Layer 5 of a small transformer language model trained on English Wikipedia (9 layers, counted from 0, width 64). Numbers have three digits each and are written without spaces.
In attention head 0, each number of a token's query is one row of weights dot the token's vector x plus its bias. The head spreads its attention over the tokens so far by the softmax of query dot key.

Query weights of the head. A number n stands for (n - 500) times 0.0014.
q0 (bias 0.011): 483471540510468476501508515471510532514507529491471495511498506544478488485497498487501516477535529502493522534494514489524495536509495478554524501531488451471479527481548485482516527509532425
q1 (bias -0.098): 448500490506468454438502539536472540486448451520567503422557447461539546505535551516490507523479474513528524551476517585489458462442528544433517488506534543568444510574487569591520451517599529
q2 (bias 0.146): 436594530489497585491388372518420585522610534498518537572467577701311543468435386467442471471608501440463666492479559449555557541581426500565350564534408422395496534422601502508549593465516422
q3 (bias 0.051): 260569539555432362473528559348729524561400596612216436417335672387611569627509425532670520563394562802607607353309387563452513509439649695634367475647343443449352311554364417716314579579222260
q4 (bias -0.148): 520662341537656486559540438575477457477365509558722547411588481289699608699519659559491470628415411519567421389470503637381464323342541553280388361416597739718497381555360702648369382506519804
q5 (bias -0.051): 608487518548546500518603575575441418431440440537514499389516495499571519513442536557533430559429486515470473529536491510502505485505451435438462458490571504621476457453460642459479493498534587
q6 (bias 0.064): 389626512513451508555299361363527678589617616419502507667411567515390481569510457358544519495674503423587638520468489459475549508494585608674408558563429446453587518568546308632532537505550461
q7 (bias -0.094): 476393493524812648325329469503339537418411261524686461662497568328384602347492483420537422370380387524417431649484502693550335461617378406227436424325621664597627693577852474371639570393581558
q8 (bias -0.004): 844611561548318492574465359541478327560403591283743588692742196396473496440393499433111614504621433528372613333646339668333403658450522484615540607498718336550508536690630801357231516640386325
q9 (bias -0.008): 409458545499529380441392508523355704393504557476378552475277537402756480458433510327390302471399509705529595582464655605560485662474682416593483469404508505617475518521663493511488428663457395
q10 (bias -0.004): 351490451534307254429269482433389641403277704824624637703521455563407400583574439490446579589412475361625609732415409326469402339402702214455696323518375724683591564376518464530410541285689324
q11 (bias -0.115): 626188363561673456405595558221487402445232472349470663517430497454407504476532572777484288591224546535407467619457541713437432358189555522650342325433576815532510523596574506536388719555755674
q12 (bias -0.095): 542652546657554243264387571480392574411407463485397544510569327494548497557573672308693478309258464331609555535395524523464403420592576465521506393528436667651388319552501734649489463380663409
q13 (bias 0.010): 600276498412472455601561523508576402490544428742788550537391619497372338858566423675292438629455531338473525635440380403568427530658694504624574240544343631484551517391402427548479865414439628
q14 (bias 0.080): 595318600718554365422596493451704444562532340809440520795663321527401566547431473312217695540339247647565331536887684364340701466722448696675343438401639516381594332674424603381434477516350692
q15 (bias 0.094): 745628380545439476518576735461651368589485735552402649900503378472219330269358332689484533479334623498360452399390668451512661480556393618390549358764392497379529669615341293709834669639500490
q16 (bias -0.033): 558572716359515350626459427496589784416373412498516691363541522351847746324426428612493395664497409321394361476659452683484444427384643367447453382341274541319581425630427444551426393569266623
q17 (bias -0.036): 192432412653659797432559603393617432347324498519206704341221394382497419390484555382324309505603598793482581530594925559513710477550573793451356453533561520684431504453484384485474542412515416
q18 (bias -0.098): 352798669566591623400470306586594626344459395721506549570638313433496413359690256246365546609505355369571625490654645366647422421688439375045721325313318563560625642538496635416436389567543622
q19 (bias 0.041): 387495468657423784440477327575688404409395504514592422444610748438343566619460824500569513387531601408416462246561236585406164621795522647201589540744335361469555449522703447590513598376313413
q20 (bias -0.064): 680552583627436339507509567383665505614493455510426866205659205500471455313566447396715443536585421405338550714466505569287608520327766405650449473606312209593416482649506567514510421485561465
q21 (bias -0.056): 366447608494469518294640355540743524452453340565464369488572570391531570610690491616645600500414398685427410515671409594556497483684460693198339491679449438490443284639504528532444664511406451
q22 (bias 0.118): 499557442441308605571307672668304541575515646528426534678576315702575467348406596320383618482464677508396363565648609455499493583669635557414649698481498477469419384432400363699577455365422214
q23 (bias 0.037): 303498542537157448497642470484508588506281776512744462543537399414457482413542394568383403541688628659507775556256433550581510674457662407509586525756474357615383575541586388529481683658511247
q24 (bias 0.045): 701460653364291561419389245719548770411393765417529464870369508570361714463660317697465504631453593682376442286407472580671327350303368426636594606398697659238559468549436637480267650422590329
q25 (bias -0.012): 447213627485368554513387472586457556493655397723400655481452431447350670840523545359364454355710467703458441547596551550223455520582702398816555447432480505453454363399481448453345420207285264
q26 (bias -0.034): 546819535457525451499418556454378327584703396549536325631367502349573332750552363367364554518579516569722615403374349376472586480586362491577480359416611580607626611458477815353316488527429488
q27 (bias 0.054): 350526407543404549733315418278531341224427677395497568583310498665687432316320440781467618479511616406625588642946414483740576695552561640510681391524462654403700670541420311256278611342332480
q28 (bias 0.035): 492796426253389534316353440286492399681750265464362539610413538516602374417727360425666519710500714596448466914635300534534662386539472586577522698510474489364532535450477542445513709111703355
q29 (bias 0.058): 616661505795499540525330438232453407409541404305180730497469475596419367589431586491529580310451552322546679373701409700461310589504681522534480536310336483499619617638619641331442488389456358
q30 (bias 0.059): 317293610445250357496884515145407388400640260509583516781833403701579494507425456470316483599561589570661516947869479512542510575411531460379448540779495424393667483494707202344587539469453459
q31 (bias 0.135): 609808629394282559360614527584239856272762402327095577600456317720334410974600233602492332349459704644600609389471683527685397477394359477267469482455357437414635387491536643614753411768356480

Each question shows a short text with each token's key, already scaled and adjusted for position as the last token sees it. A number n stands for (n - 500) times 0.0018.

Then comes the last token's vector x. A number n stands for (n - 500) times 0.012.

0 " career": 509497627457499458564337529484546262321484491471544484510542392521649631560463388720532451636494
1 " NHL": 505497622463508475577295496442483321377508529516487451418556331545679579547433392709506460657530
2 " goal": 493509628443518469595327372455540285354549483524524386376537332502645483532492381657537464550608
3 " against": 493492607404499499580337501512519294417448494443502512469640378512682586530520314668488539633635
4 " Pe": 496548605432486458551283569542583416410511632511539436346372465406572560465550386642328534688564
5 "kka": 519508525529489495544445627533708606542604459462462468537612617443359650464543523645456791575481
6 " Ri": 516540529536508506559329682473554524428510588566517525451643531538553638724564274524383649437543
7 "nne": 510522539519512533568433750526423413491461630541441619641694606602482611542577534555437705400525
8 " of": 495494550427510517567367594497569480470538565608431601524646372550607610688531387776461619511567
x: 511494569575361592654637567381441603515510494539414488577523540842557384400298400442461406497516482449586524442573519415520431531507377575515416516624516363387592516438558538522486523466597355
Which two tokens does the last token look at most, in order? 1 " NHL", 3 " against"

0 " goals": 509516627467504489560372501602484358448465401486507485439596349493616592582500415589415567523676
1 " and": 505537651475504473501297522561608394503528400419550484473523435461596609525535400631403578528634
2 " five": 506521660495506428553265473469586368458604528404582342424447526456507526439551441568468539576517
3 " assist": 495516616435503456565336464488628294440640536449514344476521457465548518392503489638513517553465
4 "s": 491519641427504461545251502553539314488447470497406533478359532404604573440507502593531469530487
5 ".": 491493603420501465580279560531521336458496547438473452481409468504669587536469417570551430630569
6 " ": 494523590479497469587361547547509368415537569502496505502370416537560638630564509536538341658606
7 "CS": 496535612483505461590440613540527387349528464357468379422520429532445654519551518536488489711525
8 "KA": 496530570489530521560367488419612485421623440566494362417527318453553580708508496611509480481514
x: 460426491524373454564484440519518633631522515443525412724464542744251594611445438554430614688487561358495387436489378426590333613727347386522402485568529478397479551575465480540430532429602403
Which token does the last token look at most? 8 "KA"

0 "s": 502487659376490462519276531601449473457501427486415453316444465467567620540511360559468473646602
1 " into": 505491612403496477544276554535513384402538466477474432366469471494570630506534383585509491687679
2 " his": 506515638456502465565230539507532334424519485522493414407459508445581594431459433584514537657655
3 " an": 510524609422509479570263560447522317437576451552462360387468490479605541457492465572595539609663
4 "k": 487546609457494484528244522476462423472549314546424379326503453422503537463477553624556610477618
5 "le": 497517606355490487530326635490507497406608353553389405307476472409591624537535421543472505558583
6 ".": 501497596396494486539299501476562503431642427490512386351550485520611573548510307585560508650620
7 " As": 498542617529491469575327523545516313385532556513563439446329487478479635569487521557556447643698
8 " a": 498544602572500476583297543544505462364540492486470596405480450488491662499459497741523572669583
x: 473493549423387592556473480418499437538626555351515491542500696855527408454404448498453351641597511398599626629493395427441401569460462563498519414654521334410591498422434563476495529612375423
Which token does the last token look at most? 2 " his"

0 "e": 505490623307492451559374546482472415398521459436464426457503479534520568509463378734531564614503
1 " scored": 510492583335513495595415451495535357309567461497557421446501386433624520533509408629536461582584
2 " two": 509500627425502453578325424487489329347530439461534407400419425437604546500494378526487383538507
3 " ": 499530615399508456580331466480583299410640461508480426504527395426592569437528476624470440564469
4 "hat": 487539641425488443553388548529516355375567470360487353373558455441506552391577479550456525639448
5 "-": 500514567374495499533367629524578433467644533490565366431537598446594553460678392503375518550487
6 "t": 510534602371490491567342563548515459457553425511492362366327578402498524456615570495577512568625
7 "rick": 519525573319516481555456490513624446439617370513533339449458562392537523493612423511481520595677
8 "s": 505532600402518495538314415525630413550555504561567415504353607379555471541659449549487518509609
x: 583335563423356491594531444540436620483644614416501565460436503866445513503359428538477386511648475498538512425590557482518563569568450437596537640443351617398479511388537352528538460379467440
Which token does the last token look at most? 1 " scored"

0 "ficial": 498475628413495459543234491442490323464483496513393353315477469480651516429431387567582505623561
1 " tradition": 502482657463495453535240473469514279466417520470411382368527496484654537415431376538592519640526
2 " for": 511497642475496455559218500529496279456475532390462438405529447532629575458510352579555498670578
3 " two": 509503664533508431572207507490528349414554487464464387357391533475551632404450449492572433668522
4 " winners": 491512689484505458572227459437588308464623549501358386432484423455588570404444518582508452609462
5 " to": 497526660507497481585237601486427283387473594494394451419524382564578611507510459557447419632557
6 " be": 496514583462499478555304604524531374382573443576570362398413579491508685486454407560497510670717
7 " announced": 507551612503506465560275521573558348365535438341582447433479456448536588537472460725610609621588
8 ",": 503517654470505471568221498497535257431486477390515470527474446547617634516436421616578403618534
x: 375436583360300494589661555469548548497582539594561511454516550843614618433388378524435550611582472521618492446499454443520482459464471589532344444634507298416449531313499505481411476499546471
Which token does the last token look at most? 3 " two"

0 " an": 491532595441489472569280554459462338407561392535466406316514459466612513479535455606597595536653
1 "k": 514554602464510478525257526515431430458533285531464439334528464409509539475528541644526637434621
2 "le": 501516605326513488532346626524504509392618358558429455337466493394607624538572383554435502548588
3 " ": 498526567398505488542342455490572514444666414570551487385601474463595570510617319685500560637564
4 "s": 499535641423506462527369513627391411400503395362452525353489546534447582353621517533574508693548
5 "pra": 512556628485493464539335495589593503403514359432507549325492527403445626440546389650492636616584
6 "in": 512541571554502494523262613544604432555467398509594470481439729461483634502565469609549651516551
7 ".": 499511559458495500571286584576505376481428501527603526537398654495621569466492425562608570634701
8 " An": 506543598468499498595338532521524353406470564548531520501296499486527588598568518517606437676705
x: 537489638502477569473501551562552441414687527353428407509401457792410344553319427531503569625604627552596688419503345361454459645409507530474573591471523387383482589551464544397401478442535504
Which token does the last token look at most, and with what share of its attention? 0 " an", with about 60%

0 ",": 503493620523502467588278453517520348412488499446597470458467477544554606534504398651514473635592
1 " McKe": 503562563575515464580331471508604463439521630515620571504449576523370552510574488649443566625633
2 "e": 496514550604510473551411400491572465593629629587430556655465565631365529465556598508504528508648
3 " was": 495528568394509489563374492477507431401612557556523532513534441473530489486505476779563641614583
4 " pursu": 501532590510509468568346475579506333408511406452580448399431424458549549486461511729597558532558
5 "ed": 496515588461500475556293542573506292446429338505499449512430487453561637535397497597548495464562
6 " by": 494500594421497483580302560509476305393436454542481444458454483468601612521435423603527467598624
7 " Sun": 511544603483507457559295544526530418439494559536474412370373457413498546493462495681451543671541
8 " He": 500528566428497516519364687489485494457533620493399469321486444469599562517552484592458583672590
x: 373468520448334478449363501474549442397506640484531511452517484830412353662441366526428489555505565544569573625622494319501461586506426474522613377674456393437609482494640590343433595576496459
Which two tokens does the last token look at most, in order? 3 " was", 7 " Sun"

0 " finished": 498471651443503487576218540540484259410466452519516418398453494471707625421375371525567420657612
1 " first": 506495675442490468577225498487411268371483429568520477372451499492669626419430363530550394649627
2 " in": 509506653341505485583278572488488182429599502509490321486516410533659571411482499552525420615652
3 " the": 507510667495509474596203602507413302407515488508509430404470507510631597385444461571527535696734
4 " Tar": 492556658531493424557183525494514369449530614523410401288473496467515530301486454639377583673499
5 "as": 514502611425476467458431664457606561519611579598320493450704543543525675394563382568320543654276
6 "ov": 528518576426487532509350645517492652492483638471468673368592549469669523503658319671523722655537
7 " Division": 514507585491510534584301525455612381483566651564527523492426493472813477677638399515718526549638
8 " and": 507505654444508528536329562526417312431459657511462591482514323601797542599533375502478350570642
x: 321527578376303482615533478481474607476593534557533535579508537678489513540224427496415526597542457596783456525527519498431456456486468659568461441511399352396499459406604477561528460517669456
Which token does the last token look at most? 3 " the"

0 " Griffin": 516484569435504495569392465477597394489537662493476517588457484555575543555524431578525463656645
1 "s": 510491629387502479544345488546553373497522589509482492574404507533566573526521442581518426648590
2 ".": 502494565407505482568400474533507426426522520490494486459480391531638534545517421610575463696626
3 " In": 507507557543498484576383539571540346454538567472519451454418444548533621581535533527553425627661
4 " his": 499520609523506477555301555510470391429516459558460470440487502505507609412403514572538533623633
5 " ": 495527570470501483541279530459537390522553418585448390428512486466569552460462510594570573566614
6 "r": 497539606444500472528371534536436422438511372454404467363492492529480569385506551575593525638567
7 "ook": 509529606409509461521367582515554474382577463491459474409523552468463631443547429608466535669480
8 "ie": 497517586441511478549325526555546363469493449502387520415451516455647612489589429531451446538576
x: 492422701409331430566550470622425565437592550457605663610579446853367457355461386523547541535605434385558526521590484471490533491568431451476597495636509385388490437415535401448599428410506335
Which two tokens does the last token look at most, in order? 1 "s", 2 "."

0 ",": 504492649529503460609225442521524312391485498432620463448459471555567631542505373688517466667614
1 " and": 506526656568505455586217458493540329373514494465647453436475472551578609553510351701525499638575
2 " others": 506512708503502420579196463575543347436476494391525397373419474425500576508446397663469570617583
3 " connected": 497511635483502458558191494568539321369525432402545484453476423489559657572499371683477494596629
4 " to": 500501631334498467560354605514577285375422484493461451552515448432595657439433393694427478701446
5 " the": 492516651444500470589236594487531375410551466544516385432441500446598632475447426609514546722705
6 " genre": 507538645575492443560172550436524355429540544518434306286484528425530531436460483590494587598556
7 "s": 509556678582496476545156461528430293497472472395468518347555517557606531462627443610574543532520
8 " of": 508539655485504460563203511544481315412497488375518443334535435519604586530601360637484502638580
x: 486402569504385463638634525368463565547545480549470458558612541874587425493266471455531509595562488444589551448494463462452450500474431552537467561610520329423521464409478464501467420495563443
Which token does the last token look at most, and with what share of its attention? 6 " genre", with about 30%

0 " Hong": 507487551407499475508554636555397559483432626563461507447492384547515554545386536637494548751609
1 " Kong": 510477569421508500534410639506409539452410593529434544436474458542592569569417443617567558743633
2 " and": 508517650449508477502336547495470457488487586444503442421455348581613516630441447620596475657625
3 " was": 500521604449509471558299479538522384398579447488567467416440457430536568481483460699541560631654
4 " selected": 494523625501499457574305509533531339380512445415561475431454422467593596550503470680584512615566
5 " ": 495535602427499471565300592510498293406505467495504428450520410462623596495507477658472497623563
6 "5": 498527620415501464544362602530476343380491411361458426408544483517517603381529512590503527682546
7 "3": 509534621383502460548364527458639330469573424468449332526481534475493588371484557520594486656484
8 " times": 504531642480509465543327445446600342437618450551494305463517457542534565465403469533623417587463
x: 427535336406324377588617408556481508498529475358595461489481662805527521458355426459490427645630644567547514417554545509540405594578452502582542542644440457401419421401448323654500611403532465
Which two tokens does the last token look at most, in order? 4 " selected", 5 " "

0 " Tar": 507495559427504467513448554491576517472528662507346548478627479507499576397530369600326557648321
1 "as": 511491589384519467469462582470551531509544592543329554525667473548515618437531383612383553661344
2 "ov": 496517568408522505523377564527466578485425634446468640452538464482614508532559339678496669645575
3 " Division": 493496581472499505582396496511596365488475632524502513583406415511727528684503410531633469567609
4 " and": 494513637466500491526369533544450334453405596478465581527515346598681590578452378560442394570561
5 " ": 498530604475504458559295497550585389514544428521515421388481425442606622496530444654481540681636
6 "s": 493538647464500453529351594633442412451486405368448444368452537504411639375528566549508536670529
7 "w": 503530604457504496503347546612531557465585310485476483285501521440488659397549444608453574605539
8 "ept": 496502567469505482537338543554664504488582323561477431403439555412523705564530407509460530533668
x: 460499606594285562660611527529519478485609612472398479401515464873405429304387527550510513514572524427450606411336604488484460557611500410506530562603421466521515410465514439460531443510504377
Which token does the last token look at most? 5 " "

0 " ": 489522636378496457642329618570461284280561440462479571444559407484626696442615458701539510773621
1 "2": 496541692406498455604359653548462334311543338334443549423563508553489717351631557605630540762533
2 "–": 489509638410503503623380668557607274330565372511542423732429567555438752475433612562627457659664
3 "2": 497522625482497498613392693563506466403436324613522650634311626518473825703472552487669436508628
4 " first": 486541671449502473633212639417566275375581459637607422529394647467608676582485473594718508582595
5 " division": 494552676358489494588301581409474201341603534508486325465565319449703464494500528721583569590577
6 " league": 512533710455492456590198481446440193362495598479459443378484360489743519490542431670528418611480
7 " draw": 500511650328511474572363508511481194329489595386484405408574300562753505523581326592479384642490
8 " with": 505477633275489484596421453577536145396423479440554451546498399497717621450519281531442327622616
x: 479430519526386449632540581488454556528497430650581406584522562844562486365329402508432421469572472460704517384505595395468501545338472471586424505532448341465488511422597503617506489483623462
Which token does the last token look at most, and with what share of its attention? 6 " league", with about 40%

0 " ": 492516599411497469604375587551472342339545456472485552459543432489592643457584469647528507699589
1 "2": 497530640432499467576397612535472378362532382379458536444546506538492658391596541576595529692524
2 "0": 505507626457505468579407640463485349388536455547508407625510513613422666502371572533643466625571
3 "1": 488531612558503465577324436459535520342634424611476621496524423560468632571450455659652477574517
4 "2": 487529649529500470566244660433394341430463534582525489536536572601569634546459438528546466531456
5 "–": 499524602524494489562378563443319335380405701548549502575513432650539448558435496568542405535434
6 "1": 498524588603505489583431504573355531387424463466515698464423432621454616662510532547675421546550
7 "3": 500507582505505498593452623565441384435413490454624489624486509644526650705502463418580426560652
8 " season": 498510629415510480594421487502574264394519525491605406685512418535568573572403467614584456585546
x: 404481358382340525577541548547525642520490584448397442589557577791585473317421534383410351617702514562595429386597551396702482687625495591445487507518449384548423527346452436474436477377468496
Which token does the last token look at most, and with what share of its attention? 0 " ", with about 70%

0 " called": 501488627398500455551245652496548324396505496472441407444470493454564643499465434690460584671636
1 " up": 502525605396499463557211598500504358393514446570572432450470555423539608425445437760466607611564
2 " for": 508485631362496452566274492535585360395571457465451463432462478430578638395477347669521502733568
3 " the": 509501647443508465589223514501534365386547462511483483405410505451638632434456393639593476716587
4 " selection": 488512689507503455523169480442502324446580476466388371272469478486568574418504458568513476534552
5 " team": 503523656504496471537178493472542271470533443437393404371538437520685598494511407570520495535584
6 ".": 495504628443495466601251532561538271425529533365510455495475426541686620549523382591517416649616
7 " However": 500531658496488465568297607558508227414484512459534413580365482503505654500386553542520435633689
8 ",": 506511659450505470565257557509541268442504480444495463619447464553559681500368472601554417675640
x: 406444535393268505575694533449532500505586532607590518494564511842589605423368357534388546606545490512653504435496477454534477412431518632492359402621499369403434536377490500478422490514540526
Which token does the last token look at most, and with what share of its attention? 3 " the", with about 30%

0 "2": 505489654434492473563352534471404385365485491519455516501513385578573616563397422576541394615550
1 "0": 512490637480499465558377509464389385342491513512480512513555351607535587568373433590567398587518
2 "0": 503507629512511464555335476470437427350515417517464566435578383555576626566436387622590445545472
3 "6": 495499635471506469548314609491466346435421457463472483475552494541645642553459390547547436547393
4 ".": 491494590449501483574363558486464370427484570505480432449511415556718536527456414512630403650480
5 "\n": 497492575502496469561412499556517414438482523522452471424336434541588614641546484448598334646615
6 "\n": 509523597466494473573383611527518277429474531497419471533485442531584625502559565535500465662644
7 "Dur": 495534581509498482582355647555471283405476598486525450483469488518573575466500530541537514663637
8 "ing": 503512594502503472541336550558499359460475505567456600566437573522532666376448521546562468677607
x: 518420514487256506610622617365373428443566460504521530600605515816464425288434524436379428600535575548696655441527508411519575493548559485359510467688471321357432484419469498604518508548484477
Which two tokens does the last token look at most, in order? 8 "ing", 6 "\n"

0 " ": 493514590419497472594387578546474357355540460475486547463539439490583629461576472633526507680580
1 "2": 497527627438499470569407601532475390375529393390462532449542505535493643402587537569586527673522
2 "0": 504506614461505471571416626467486363398532459543507416613509512602429650502384565530629470613564
3 "0": 487522603551506459561330431452526498360609440614483607499518441553488632556448429643621468550503
4 "7": 489523614480499466537321644463439379428444566523531519540531548551592579533481427619530465530302
5 " in": 489523584451498481568380527466345376381517668504540470416501418582605443494507447577600424598435
6 " a": 502531594535496473570279523501373357411460506495522473384499496516562524414456456569518544620658
7 " ": 503553605477491476553267554466422410448547435551552344338500501477515524450463482602546565581569
8 "2": 504537624464497484550338554502421441417560376391480425310542489525482575408531498556580562622563
x: 477433522210370483497516417546432433583691432466536350485571478736508310461554376566531542640687546417401633485607483433543429539585530471607484540631306323523535488396594500420477553681546439
Which token does the last token look at most? 2 "0"

0 " and": 509527645479495456552219522488594372443543473484597416449460480466573587523485409729507589631624
1 " ": 502523605460498452582241517499571358444554451562552416427481464444579612504526439714504565685644
2 "1": 499540653523493442561311579545460413417517405397508444382484530552383625394574613597588562732585
3 "2": 492531640443503471578369551457538356441644379486525324545545561599402655451522548411585492643694
4 " assist": 499512626423500467598332490479615276403633464529537284489499507527528589428417487619652496607547
5 "s": 491525640413496466554249443551534305464431404560383578466362513390632578404486494645577457539475
6 " as": 500524620405493482563256469481500325410512421538481443318414470399666579501546387651548504544589
7 " well": 499545615476500461569284577526503315370415416421565387366440467482500594550440463702576583599590
8 " as": 503534625454503487591270519516541228420534451443592423520545509524613641477534387625557529608595
x: 444429516456383520627540500451532492503592492504526468560584489894622448379308412549563497549649557445632523434529458414496500557437436497556464478554441326410484507387555503541398529516522442
Which token does the last token look at most, and with what share of its attention? 1 " ", with about 30%

0 "4": 504468676453493451582330451477423327350411497512463494518473410554555596570371381514525323584500
1 ",": 504502635486505468610286417482480352352521509486567479428479420565575586549503388625601404658558
2 " March": 501534615629496453597301425555482446304539538490600545356405488524441598520484421630483434642545
3 "enko": 484529586653498503568305428603417398448448524567520707565451587544516608390524457506401473490664
4 " made": 497509600416497481582321563557540297392488533558563495521457570493662654557561343493578482619579
5 " his": 495521630410503488576327575525510340354477371550430489419517415409620666479419437606499500598577
6 " NHL": 504517597444501479550275496433572356500540357530416341373489441438607567465446492598542568591649
7 " debut": 507521600439499486574310460456510338403577415520459424373516377476639529520466479662646519583627
8 " in": 504507609426501501575334493522474233435524459496462485513534354564653579482488501611528412583660
x: 488483538537377465689616507491457537469563402524473386576539549781577345363292361520527452532602513556629500379595439504628470661469456536510416532632465275527477424386534505538580469558516415
Which token does the last token look at most? 5 " his"

0 "\",": 508505621626502463567293514503458263357448477370649454468581411618583643622535425685475441545466
1 " Ill": 496546589640518442603284554597555329340441476450648463392544446534472677562458431741470599559508
2 " Me": 498517551348506448532443453603571511488448477560280641459362490337504543263362584619587581691527
3 "t": 492502585582497485536397456589555605593573528572293655399533582625433625262557590578645538654389
4 " in": 508447491303504535532517497580532553634544528556370588458521608593658569417649398390668528714704
5 " Lan": 505555609491514439537377459567368353443405562499494494396456425552524512304333429571475568787702
6 "kh": 514517583504500492513401525626485600460461458570449708439569443490455649359418437787372612713519
7 "mar": 522474577366520476501430645576414615512584632617303460297595507502636572500531293339408481584582
8 " |": 506412515405490529547425499506456539507324675543449618539352560592714521543441314435622381731576
x: 458523606403369538424541574465404488523507539583459348465513515762542492427254334435473556568506542648598491544541527582504549508566439459457469533520647391468473687294591510483567530503447415
Which token does the last token look at most? 5 " Lan"

0 " ": 491518613398496464619357599559468320316551450468482560453549422487605664451596465668532509728601
1 "sk": 515533661407506470555320586618444416387547351394443526347542532472499672328586529631514570669551
2 "ated": 500473614304517483570301477486591374438641407595275382419542412443634621506495363478483438510529
3 " in": 506497603436502496554293471467369330430441478613486468382604420596662546392388342613520476660623
4 " five": 496521664552509441570213496491415290412518490447515406404477531562522579338458467513542501686656
5 " regular": 493528665496496435586234467442548284413614521489450393394471483509579578357465478626598448671489
6 " season": 508520659414492457546257456434600232458547571464456372512497449468626509352437479630545473655472
7 " games": 517530705471505456558208439519491304409552578461427518394472427536669553449512398576527384639507
8 " for": 503507634501503463573296431600544348457581587415470549404481360537660625540610348564457377661622
x: 445382608476361389630546523465480548442508491593488394588562479850575393331283487470470475582592498488631528493532531434489474545438426577592448527624486389435469423383593538571497535521543444
Which two tokens does the last token look at most, in order? 7 " games", 5 " regular"

0 "1": 506494636445496477572364450420408373357509437544464503495624442591560572510475388513569416604557
1 "4": 508488640421502465573378433428418376339519460530480515505599441583557560495445363556560420603533
2 " October": 507503610480495470568366478483439370362526511460563551565520483596543546428361419638597452629495
3 " ": 506499581549500488545371461509371385444466482615458606519572448634555623445445436523480402624608
4 "2": 507507606535505490538431539544345441423471446435421640437573503636487627360528503491536471653550
5 "0": 494489581477506493537505586541390382438499476499464543604577514655453638368428549475541459665610
6 "0": 507526593528498478560366474510554487361618395579482621503505448513492688512469469666578482579516
7 "7": 501520597470499489536350669507521399423485435528527528541548583506577679491467440643517511552364
8 ".": 506505589447498489567351582512446386403457543524517544510501495544689581493440388603605447635446
x: 423437532407303599459524595553446542484555518556490449635560472760592601378400292541457521675545551641531530566507563441455505540502395582613580525566539266403449503171490456513426493519472424
Which token does the last token look at most, and with what share of its attention? 8 ".", with about 40%

0 ".": 507493556483503482574411515508574413429493506531482479499449425587618625635509448528618384663579
1 "\n": 506498578470506475554417559503514332429451524538434490519479427571612609558525511545574429693610
2 "\n": 499516590473511470558390590494501299416487545527412504533532433540584594461540558580502483664595
3 "World": 494526577509502486561392647496442364402512585489449466466531406516557552469519566597459548665621
4 " F": 495539541472490512537411545457447482484557559597437427415663432616561487367425497569591588629457
5 "ant": 501494528417491478505540456457540514532567494595235555476494473522512534340490575448591460618468
6 "as": 516509544364494491477493573401512467517491554627289509463556490503632502410554505515562492620392
7 "y": 512518543472508502500400600513437591469442531538488555308513566508619510554614396622560575612470
8 " Award": 496518539477518501552483450497532472460591606530543460455550449568628451611615426499598581609700
x: 296544507498331478526513423627562436493567455406328454682341429757532482431429507460611353504636564554617589522659542588476502544818385562483565643478511410449493446422496409416459512420367428
Which two tokens does the last token look at most, in order? 2 "\n", 1 "\n"

0 " off": 492502631411499471578231600557446339449506471494541402410469545451537595355450454680434631630649
1 " to": 498504637429493479588228556543468324397488479493519441444437487477532610450476424630488536697743
2 " a": 500513620454506463592216540509545370385577447516530429409450505431572633485489413634509554675724
3 " great": 502531642460510450559220547486481363395564358476530333312458498435523570473446464644598578577627
4 " start": 496534613376502470542235552455496344418511456444542346323490552390574459412544420648545654603585
5 " of": 493520648380499464565238534533521257402536461443471456467518442481611608401506416653470501667619
6 " the": 493513655448493465596215582490503347402525502511477437419417533459615624415460420586532515722649
7 " season": 507534680555499461543153481430516322466565510506453339329496494459548520379431470602486542563546
8 " by": 507516639487499482603198518500467292401529536512460472374480465511623589494518409640516489632691
x: 505430568499356489599573532506473468542565459542497442564590505917632417458345350515458455553619450450625505446529515399513493534435441504576428469564508352435502428442460528531506546529542410
Which token does the last token look at most? 6 " the"

0 " points": 515490658401501493567271446594544350436507411405516468357529440466686568502592297546465489548603
1 " in": 501500642434493466558262489589469311477530490413506458378522417526619581393520397609460518670677
2 " ": 507518638505492440561250560507443312474467488516531404450507495554515604363403490629514550738630
3 "3": 509512654529499440552328592559407404415493488367443485387485511606414628323467571550571521757555
4 "6": 495511647429497438574349555509611318452586504442479350617399578561408664424449576456600421686547
5 " games": 496527679422480448569326395448603391397686537566489420541443452538518549448384471624653386652409
6 " for": 502503624531495456553315393577512433458570575459454594340488320544648592560580323619477378631534
7 " Red": 514515609485503445573273592542494485452490624521482462254352501467598573456451431688459495686487
8 " Army": 493483542364500459544497685512510457591496597393319291336452526481641476480559505408535625668586
x: 384356498412344441463477444668449540616478536348409442648521633839446487418429472547397543352558537538384614568748427482552543465554420510553389536522532415489543340565560488552491508452502514
Which token does the last token look at most, and with what share of its attention? 6 " for", with about 30%

0 " tradition": 498491654518497458543272473545502260438426513361496461426563475528627570471519382573539512618546
1 " for": 501491633482489455549235513536522309464488503412450441400508465508614597440495384578560497673559
2 " two": 511497652531498438562226523483520365425554482477448394361406537476550624406452464480574444646520
3 " winners": 499507674484510463563249473433578325469618544510355395438495428462585567412447522567513455594461
4 " to": 496521650509500482576257601484435305397478580504399452420527392560576611512509463545453422621552
5 " be": 497510575464502480549320602522527391392569445576568372402421578488510670488459412554497514655702
6 " announced": 508544604503497464554293526568552357375532441352575455441485460455534586534476465709602601611580
7 ",": 506512643470500472561242505497531273437486479395510472524480452543611625512443428607573412610529
8 " often": 509518645537501478575252511513452333334515520492488561434409521557547656494492415564543356593545
x: 414462592394353548558520447549551443476594537572572568464551587846589474424320397438435478710688567523620528518544476445490407500488502511492557496541439357386385499367444440509504459533556367
Which token does the last token look at most? 7 ","

0 " the": 499515661512490463577122608427511336445595505528452358308490537472635572447535466634558595622641
1 " nominee": 510497677484510435569201518434554269424607563436424316330546447465567535449510487719463603616628
2 "s": 504513683388507455557289624618472282422362637447380622507346461440652604483579528674433423662451
3 " in": 508497642411500490579307572630444328446460549383506515372475366586644633537599434666451452747728
4 " the": 506491652557511476597263539548419314479414460461521446490470499587568604364353479550527552748824
5 " other": 487531728637497425578144496484502256451532467398405356321508477544513617379413497533498490518544
6 " categories": 506551711527482443580183446389536229452615559456340316397532413509559462405531533608598517542460
7 ".": 503515648568495463595199552552528319432472496362493493396521404591737663599458338619623426616478
8 " The": 509524646560505473634316581495585275360495593410523393463317421514586657714554532538596315650590
x: 590459512382381516466441543516591452522625516642450459541483646822519448529238501540422549560575416533691528473392382450410444538461495514553555565585503432502452477466458568455407560411448481
Which token does the last token look at most? 6 " categories"